Layer 2 of a small transformer language model trained on English Wikipedia (15 layers, counted from 0, width 64).
A neuron's activation on a vector x is SiLU(gate . x) times (in . x), where the dot is the dot product.
The model reads these tokens: " he" " re" "gi" "ster" "ed" " 11" " start" "s" "," " " "66" " " "t" "ack" "les" "," " 9" " " "s"

The vector x that enters this layer's MLP at each token. A number n stands for n times 0.0042.
0 " he": 38 3 86 -141 208 73 181 -43 89 -56 160 -5 216 32 -67 124 49 139 -183 40 1 -45 96 18 153 -317 -118 -306 -38 78 97 -47 314 63 -340 -310 103 259 -68 175 -110 -206 1 -78 -235 84 -270 -94 -17 -95 53 -39 20 -13 -267 288 -37 -149 -50 33 201 -82 -232 -38
1 " re": 76 110 139 -232 102 -21 96 238 -49 46 179 85 161 -94 -131 -2 4 -381 1 219 -197 -66 -17 23 271 -249 -102 -69 81 87 55 78 75 114 -179 -16 166 -250 -87 69 -153 -59 189 -169 -49 -10 -43 101 283 206 19 156 -110 -114 94 191 254 -4 185 -80 -59 -215 -99 13
2 "gi": 10 -210 -20 -56 198 -67 158 130 191 -8 -139 226 -102 -250 61 125 192 66 -49 -47 -217 25 202 -12 -153 -161 -18 114 -34 33 224 171 103 7 61 -177 104 -107 130 -82 -187 134 146 -200 -66 -48 298 203 159 36 -11 114 -84 202 -22 -36 -209 181 69 51 -69 86 -17 321
3 "ster": -230 132 -320 186 -4 -50 174 63 29 -5 143 -142 8 -149 -81 -105 -70 53 26 8 29 12 111 268 57 -308 -8 64 111 -106 48 88 192 -21 -36 -89 219 -108 -179 -34 100 -133 -233 -196 -71 77 62 282 -64 154 -236 101 -54 -128 219 122 103 227 -122 143 -273 132 -133 152
4 "ed": 18 16 -309 -87 73 45 88 -124 93 27 133 -32 -34 66 -180 -70 -55 161 -37 -7 66 40 278 123 86 -27 -171 24 -5 -196 -104 19 -282 -60 -20 115 12 90 -46 -83 -203 -324 203 -155 118 -81 207 -306 69 -1 -145 -7 446 -308 -8 -35 -116 -135 26 93 96 47 -48 53
5 " 11": 40 305 107 -131 -150 127 65 66 175 -20 57 -21 -19 -41 -60 -222 130 -166 -45 -113 145 284 -97 -85 36 70 -25 -74 -63 -191 263 138 26 -59 -50 -261 102 35 -3 208 -254 -54 204 15 -100 -172 -6 178 -180 95 -45 23 28 -155 -3 238 33 -237 149 -24 -68 -177 -94 304
6 " start": -154 135 98 -236 -210 -19 141 45 78 -59 206 -53 41 -73 -116 125 -31 -23 -132 -168 -123 141 -49 102 336 -50 162 -224 192 12 52 19 35 -36 -84 -99 162 67 99 -158 -341 -1 -35 29 169 -95 249 -28 271 102 197 111 155 -215 -155 203 82 85 0 128 -189 -22 -259 210
7 "s": 22 88 -70 10 301 -42 -30 -73 -199 179 -70 35 -17 -133 19 -215 -53 278 -98 23 65 -107 -16 -213 2 -185 -36 284 -12 -43 -157 101 -99 -122 30 73 38 72 -254 306 -23 -39 -122 -138 143 -170 82 148 -18 20 -63 -148 294 -300 24 153 -77 -31 74 136 -54 10 -71 -46
8 ",": -144 -83 51 -310 146 28 -139 -249 116 96 196 51 -14 61 -164 205 103 -334 -116 -130 -103 -189 20 68 -190 -78 -157 160 109 -201 -44 -42 -71 -135 -224 -105 9 128 -228 -24 -134 197 84 -356 61 44 51 32 -35 -151 13 70 259 69 -27 181 85 128 -58 20 -66 -74 -41 106
9 " ": -89 -24 -13 -312 12 -130 -46 74 22 69 43 -116 129 11 -18 -120 50 66 5 -40 -132 411 -149 27 -96 -476 -79 76 10 92 169 74 367 164 -79 -101 35 -12 -100 102 -14 144 65 -1 90 46 -18 -147 -66 120 -3 99 364 -53 -120 -40 99 -1 178 27 21 -146 16 221
10 "66": -229 184 -85 -52 160 101 276 -125 109 -20 -53 11 -133 -64 207 -13 27 -227 -18 -90 75 288 -261 -192 100 -97 0 291 50 -154 147 21 128 -199 -92 -246 -116 149 17 -88 -94 100 110 -26 -122 -57 43 64 -93 -83 -248 23 25 -325 15 324 -15 -26 144 -46 38 -157 -190 23
11 " ": -91 -30 -18 -320 8 -128 -44 72 21 70 41 -113 135 13 -32 -123 46 67 10 -37 -130 416 -146 39 -105 -474 -79 88 11 88 174 64 363 174 -73 -101 23 -15 -96 100 -9 145 58 1 91 46 -21 -140 -70 127 1 103 359 -43 -119 -48 98 -8 173 28 23 -149 15 213
12 "t": -254 25 -302 126 -36 -4 122 3 -186 15 122 -52 76 -105 372 12 114 199 -7 217 140 -49 99 -4 -46 -34 -241 -55 98 114 54 73 -161 -147 150 188 -188 -6 -191 231 -161 -103 12 -301 -48 -50 -322 42 11 -27 -239 -109 86 -263 -14 -239 -34 3 26 -5 -47 -60 68 80
13 "ack": -23 214 108 -109 -87 64 20 99 3 -10 152 79 68 -35 244 113 9 164 12 -127 43 -153 -218 -79 443 -187 -96 -109 135 103 13 147 87 -196 67 -125 39 106 12 -136 -215 -315 -80 -240 160 -45 31 -52 105 168 -165 117 -12 -171 132 -51 -16 89 80 -188 61 337 -138 159
14 "les": -243 11 98 -23 206 -178 -17 -126 -129 11 -87 37 -56 -173 48 -182 233 196 4 -96 34 -65 -6 -197 67 -159 26 95 86 65 109 77 -280 -129 -205 -202 -118 -11 -142 19 -138 -3 -11 -173 23 59 135 39 159 142 62 -162 226 -267 128 63 21 1 -82 229 -267 -97 271 61
15 ",": -109 -80 54 -331 146 18 -51 -229 95 116 191 70 -95 109 -136 231 115 -302 -90 -108 -101 -163 79 104 -242 19 -163 178 59 -223 17 -32 -77 -95 -191 -152 -8 94 -324 -71 -126 181 131 -377 27 36 17 40 -80 -96 23 32 195 102 20 127 115 138 -43 24 -19 -45 -51 64
16 " 9": 5 209 8 -115 -243 120 86 -24 107 12 97 -104 12 25 -116 -166 247 -74 -8 -145 180 238 -154 40 -54 170 -85 32 -163 -169 272 99 -1 -80 -65 -169 175 117 -21 199 -226 60 221 -84 -156 -193 -70 149 -302 162 -17 -35 90 -133 32 115 -104 -183 43 -32 -140 -116 97 172
17 " ": -82 -25 -19 -327 -3 -130 -41 63 14 70 42 -112 129 17 -38 -113 39 62 15 -41 -131 430 -146 43 -115 -460 -81 93 15 86 170 65 361 183 -68 -108 13 -5 -101 103 -5 143 54 7 88 49 -28 -135 -68 127 -3 98 356 -37 -117 -62 112 -14 167 24 25 -138 17 207
18 "s": 13 84 -55 23 298 -40 -23 -77 -196 180 -85 43 -13 -129 -13 -210 -44 300 -81 29 63 -85 -15 -199 -22 -187 -27 289 -19 -40 -176 99 -124 -111 41 62 28 76 -249 304 -2 -17 -144 -154 124 -166 90 170 -19 32 -64 -165 290 -278 21 125 -82 -38 75 127 -46 12 -67 -57

Each question shows the input weights of one neuron of the MLP. A number n stands for n times 0.00076.

n151 gate: 233 -7 -61 26 57 -167 -185 63 156 57 -58 23 187 -147 -36 -55 5 72 -14 194 -57 -112 -8 207 255 174 19 115 -99 28 141 101 -88 -61 -202 -110 -55 -10 77 28 153 96 20 29 75 -27 42 75 -27 134 64 55 -72 -34 36 -51 -14 -29 -62 41 251 56 28 -71
n151 in: 97 0 -65 -98 97 -61 21 23 9 -3 25 91 139 -141 -140 -112 -143 -15 -67 127 -14 -79 56 56 253 130 -44 56 -10 -3 192 135 -53 -51 -95 -40 -3 149 25 44 2 104 101 -105 -9 -76 -30 125 48 150 -46 119 83 -125 -67 171 -14 -152 66 127 174 76 56 87
On which token does it fire most, and how strongly? 1 " re", at about 0.13

n125 gate: -11 -54 74 -5 -73 -4 41 -34 -82 85 -125 179 0 -58 -96 127 -17 11 336 53 -79 36 -149 36 -242 0 53 -193 -117 66 -56 7 45 122 -225 64 148 -162 208 -47 40 -4 -59 79 -26 12 -116 86 0 -6 -13 -76 2 97 23 1 -56 38 106 -64 83 158 150 -55
n125 in: 153 -34 15 113 -32 77 -117 141 70 -116 21 -207 -111 65 33 -76 72 38 -79 -23 114 -115 145 80 150 34 -7 131 72 40 -81 8 -69 5 109 -32 -137 21 -138 78 100 -22 -84 -101 117 54 141 -126 -124 11 166 -22 -102 -42 -89 -222 114 109 -94 -22 71 -122 -27 -58
Its three highest activations, in order, are on tokens 10 "66", 5 " 11", 6 " start"

n76 gate: 5 4 -69 33 44 -122 17 -2 -3 31 -52 -74 109 -65 -96 10 47 -39 -114 -159 -58 -10 -235 -106 213 11 50 -22 74 109 23 -89 -138 31 63 34 120 10 2 32 -157 -11 65 65 139 -96 -60 54 -124 -109 122 82 64 -38 -40 59 -108 114 -165 -84 -9 -151 58 -4
n76 in: 32 54 48 -81 232 -107 93 -129 46 -28 -36 38 10 56 127 -54 -164 107 112 122 -23 -2 26 -96 -56 -74 -50 86 -24 64 -65 156 127 -135 22 -42 30 7 35 -109 99 15 65 21 -19 -163 8 48 74 -1 10 -18 -49 -107 100 -15 117 143 -60 -120 -42 98 -40 -24
On which token does it fire most, and how strongly? 7 "s", at about 0.068

n16 gate: 10 -17 29 -6 -57 31 33 40 -9 -86 -14 51 -10 43 -74 -12 12 41 39 60 -31 1 72 9 -118 31 -65 2 24 -32 -13 -46 -8 38 18 -20 5 -22 3 -42 -1 40 -50 -65 -41 -33 9 -28 80 37 22 -76 -4 -35 20 -6 44 -56 43 11 -40 -45 49 6
n16 in: -2 31 -8 3 -59 44 -30 -95 -14 -31 1 -15 118 -3 23 -32 21 10 72 31 -35 -40 35 -17 3 0 -28 29 74 -51 36 1 23 30 -29 38 -44 -50 -53 -7 40 22 -10 19 -6 -50 52 44 4 40 -4 -48 28 -1 -12 19 49 64 70 20 -84 -32 13 -48
Its three highest activations, in order, are on tokens 13 "ack", 0 " he", 14 "les"

n38 gate: 37 105 25 10 -12 -26 25 0 32 -38 -27 67 -32 48 56 -19 -18 -25 5 -59 17 19 41 3 39 -28 -18 -15 17 0 -40 6 46 11 39 -53 39 43 19 25 -15 -13 11 56 36 -78 -24 0 27 31 8 -40 -13 22 3 -32 -20 39 -27 -2 26 28 36 -16
n38 in: 28 -43 6 -22 -18 85 -1 47 27 83 90 55 4 71 46 -17 18 49 7 54 -11 21 51 30 -45 -21 55 23 -30 -7 24 -60 10 26 49 -26 -33 -12 -21 42 23 -3 33 27 -17 63 38 0 10 32 39 -39 57 45 -8 -7 91 5 27 -11 -16 20 -40 -49
It fires most on token 14 "les"

n159 gate: -4 26 82 19 -13 51 -1 10 36 -37 -5 -26 -9 -7 19 -9 9 34 37 48 19 -11 -2 11 -34 -19 23 -25 -33 10 18 -44 16 30 10 -12 25 -3 -24 -10 1 -3 -27 -51 -23 36 31 41 -7 5 -32 -103 4 -2 -52 -8 -2 -31 17 -75 -34 -20 12 -5
n159 in: 26 0 -13 38 1 33 -9 -16 10 -102 -24 2 60 -4 6 10 46 34 -11 2 -9 -21 13 -18 43 0 -32 12 -23 5 -6 48 15 6 27 4 -2 24 -36 3 -19 26 -19 -44 -7 28 -4 -29 -38 -48 -17 23 19 -9 -21 -9 99 -23 -12 -56 -23 5 22 24
Its three highest activations, in order, are on tokens 0 " he", 12 "t", 6 " start"

n26 gate: 47 -109 145 -28 107 -168 -28 -29 7 -66 -14 -118 49 157 -3 -45 -55 -18 24 21 52 -58 -53 57 83 11 61 -67 -11 43 -12 142 17 -53 -4 -50 -107 -27 24 138 -33 3 107 79 32 2 44 25 -144 32 -123 82 -18 -85 84 -33 -115 -10 15 -27 -14 -71 -45 -10
n26 in: -3 -38 150 2 15 -58 6 -35 -17 -144 19 54 -85 87 -129 -23 38 -22 -52 -76 9 39 -38 46 9 33 40 24 28 29 -24 57 -15 43 82 93 -20 -71 -58 -26 -9 -22 61 112 11 110 -113 67 78 -5 -29 -39 9 -6 46 -6 -90 -138 -73 -27 0 56 -7 -94
On which two tokens does it fire most, strongest first? 3 "ster", 2 "gi"

n42 gate: -21 -149 13 74 -31 77 87 156 -72 -91 110 -36 -76 -9 -116 33 -30 37 -141 76 -77 202 -197 -11 129 -37 -14 73 -149 126 278 -2 -68 63 222 89 83 -54 -170 192 -123 -125 113 -11 -10 -6 30 122 -75 -64 159 -7 -61 -89 -9 40 42 -36 -147 72 -10 39 81 -5
n42 in: -21 -152 90 77 -128 37 -42 37 -20 -157 139 69 -94 68 -165 121 -49 25 -48 162 40 138 -212 29 49 0 156 133 -55 129 216 34 -137 -11 74 41 46 -167 -104 238 -71 -116 30 119 63 -33 11 -22 -92 -68 119 -82 -102 73 -87 4 -56 -228 -187 12 4 27 89 -94
Its three highest activations, in order, are on tokens 16 " 9", 8 ",", 15 ","

n110 gate: -7 139 4 75 -118 -56 -60 -14 167 -88 -15 -35 -35 53 -14 180 112 -29 194 38 -26 -63 144 -14 -41 -187 -70 31 41 30 -43 89 -79 9 -134 4 -26 54 32 208 196 65 -42 113 -144 -67 136 -174 -80 -26 -41 44 -24 -129 -121 -96 -85 -2 -39 -44 128 211 -52 -146
n110 in: 71 -127 -12 41 32 34 -168 -118 1 23 -110 148 145 63 -71 -58 -86 59 -151 -15 72 -11 -223 122 105 314 3 -55 33 -32 -25 -9 31 -53 -60 -8 -48 -203 -35 -56 -44 25 -5 54 223 64 -173 80 6 -28 106 -3 -46 128 62 28 119 0 -93 27 -29 -156 93 62
It fires most on token 2 "gi"

n22 gate: 35 105 46 -34 -80 -76 73 87 94 -91 23 24 14 117 111 87 -150 -3 163 -47 17 -80 8 -54 -104 -45 129 -77 -63 85 23 197 -92 -88 -262 39 112 -10 -79 -38 164 -12 -17 -61 -132 -72 163 -60 9 -107 -17 -38 -70 -85 -194 10 -52 32 114 -130 129 8 87 95
n22 in: -5 -4 -64 -37 38 -90 254 -31 -79 -28 141 43 -84 -61 52 75 -45 34 8 -20 81 -30 57 8 -14 57 -17 17 -84 53 221 151 -106 -178 -80 -32 100 21 23 -68 3 88 44 -80 -161 -5 61 36 -85 157 -152 142 3 -34 -75 18 -51 -60 -9 -122 22 89 -40 62
On which two tokens does it fire most, strongest first? 13 "ack", 2 "gi"

n148 gate: -54 -41 -33 -17 -71 -7 6 -3 -116 56 43 -174 149 130 119 -36 62 32 16 44 4 -115 73 58 47 87 30 -18 92 -25 168 24 21 -215 41 68 129 4 26 32 -36 27 -20 48 -26 -79 36 -70 18 33 81 63 63 -90 4 129 -36 -100 87 103 119 -164 -40 -92
n148 in: -27 -40 -53 -29 -50 -44 -127 -23 -75 -1 42 -204 53 111 147 -66 118 32 12 35 21 -138 7 116 48 73 44 -22 96 5 133 80 40 -235 -12 48 83 -77 20 41 -13 43 -5 47 8 -152 96 -107 3 4 110 52 17 -71 109 76 -133 -53 -11 17 155 -117 5 -103
It fires most on token 2 "gi"

n40 gate: -65 101 -17 -79 43 -130 -323 97 25 155 -82 41 158 66 -85 76 -274 163 162 34 -139 -110 13 62 -111 -78 21 -142 47 101 22 6 -170 -12 -32 34 55 23 41 45 109 2 29 -6 30 61 -131 -32 -6 -32 26 9 -27 -58 -70 -131 25 4 29 130 141 120 121 -125
n40 in: -185 169 -59 -196 145 -53 -192 200 -23 129 35 111 40 28 -101 -13 -168 49 102 -51 -149 -77 64 31 -117 -203 -45 -66 52 142 44 33 -65 -83 82 15 9 55 -30 -28 67 -89 36 -126 35 -6 -25 -24 91 0 -16 43 118 -84 32 -58 55 102 81 87 72 125 -43 -39
It fires most on token 16 " 9"

n62 gate: -63 -61 12 104 10 -94 -35 76 16 99 -17 -100 57 -117 96 -166 -52 -58 -28 -1 -8 -50 152 -79 117 -102 -95 44 94 -46 101 -199 -54 -46 23 -79 20 -112 45 -132 77 -49 -128 -49 -131 40 74 -102 35 -57 -99 28 177 -50 -99 -84 -78 70 5 -28 -58 -110 -188 9
n62 in: -93 -78 -21 247 -30 2 -129 14 7 117 -66 -3 40 -67 140 -58 -34 -32 82 5 -84 -68 87 -26 51 -60 -95 56 -2 32 61 -142 -94 -13 -15 -39 106 -134 43 -11 95 -34 -136 85 -157 18 91 -161 -42 -57 -25 35 124 -82 -226 -110 12 95 15 -16 1 -82 -52 -40
Its three highest activations, in order, are on tokens 16 " 9", 5 " 11", 12 "t"

n56 gate: -44 28 46 35 -71 71 -31 52 -8 -37 167 -8 -23 69 -48 6 -65 44 -70 162 103 -15 76 -64 54 -99 117 -77 -18 -71 20 14 68 -58 -60 -101 -134 37 28 -92 177 16 -45 -28 57 21 -128 30 17 17 -89 -131 -9 32 140 23 3 -52 15 5 16 -17 -44 121
n56 in: -31 -7 -23 -74 -35 -33 184 -133 -75 101 -58 -57 100 49 41 -144 -84 8 -8 -138 114 -39 57 -6 -67 -17 -58 43 6 -85 24 -14 5 31 -124 8 -19 -29 7 56 -108 115 -13 97 -155 -40 -54 108 118 -19 12 5 94 5 -30 70 -159 -146 -14 87 34 89 10 -22
It fires most on token 0 " he"

n173 gate: -51 16 12 -6 -38 -40 41 -53 -25 -27 -59 -87 -107 -30 -56 21 -61 -118 -35 13 67 27 50 76 -44 57 174 56 22 -63 3 63 23 -6 -26 75 26 -18 133 81 58 86 32 50 -52 -130 -43 61 135 41 -33 81 -63 20 124 18 -93 -273 116 38 139 228 156 46
n173 in: 31 172 -115 -27 65 -25 -23 -122 54 -54 -76 24 -32 -100 19 24 -26 -48 12 -93 168 25 13 -268 56 -36 -62 141 121 -143 -20 82 -42 -40 -9 -23 -67 87 -56 161 8 -213 52 18 -27 -97 -20 -103 70 41 -33 101 -27 -149 2 -19 -103 41 -172 -88 56 -19 100 37
It fires most on token 5 " 11"

n28 gate: -75 -110 85 112 -105 -39 -17 27 -94 77 -1 12 114 4 24 -130 -139 128 -98 38 5 -39 -51 50 -37 9 42 -107 15 -62 49 -46 75 38 28 -61 -18 -69 -17 40 72 -9 -197 -25 79 3 10 -132 -7 66 49 101 28 -30 46 40 205 -64 42 136 70 -75 -112 -74
n28 in: -58 -111 1 -4 85 -63 -11 -46 -32 14 105 30 23 -41 -72 -87 -104 82 -116 -2 0 -59 19 -8 -76 63 62 10 34 86 47 -5 96 -12 81 -156 -65 -101 107 20 -12 59 -92 89 171 -29 -15 -11 53 21 6 69 126 46 78 57 96 -17 89 -4 -31 -51 -107 -102
On which token does it fire most, and how strongly? 16 " 9", at about 0.077

n61 gate: 40 141 -109 -47 -27 146 -12 7 46 5 -21 -240 39 60 251 -68 136 4 172 21 9 21 104 75 46 -38 -21 -5 -194 -67 37 -75 -47 -43 34 -178 46 157 -24 -19 107 -26 -128 -31 -163 -108 247 -95 -121 -10 22 59 -17 89 -125 -68 85 158 76 -119 -16 -94 -88 -26
n61 in: 17 76 -44 109 -161 108 -151 259 183 -162 -99 25 -6 57 -5 84 8 57 138 -106 14 27 -36 -3 142 -82 -44 69 12 65 72 -39 -26 30 56 15 156 157 -149 55 -121 -12 -75 -249 -179 12 54 -74 -91 32 173 -43 0 96 -9 -54 -43 150 -164 -28 20 -67 -90 -49
It fires most on token 16 " 9"

n50 gate: -11 39 10 -29 -16 45 -25 27 34 106 47 4 19 47 -22 10 8 23 31 101 -15 22 37 113 -48 -7 -11 -1 -52 28 18 -19 5 -14 -4 -53 58 6 -3 27 23 -72 -2 -1 18 29 69 -18 -51 -70 -19 59 -17 -19 -4 23 68 17 -40 47 11 1 17 -57
n50 in: 13 78 47 14 2 45 -8 -5 23 -2 -32 -24 -2 49 28 -11 71 58 8 55 -37 -21 -34 32 1 2 -5 26 -50 -4 -12 -1 -4 44 -47 4 29 -10 -40 -65 -2 -14 27 -64 23 27 44 13 17 -6 -14 -54 14 61 -48 -51 21 21 -4 -33 -8 -22 -34 -34
It fires most on token 15 ","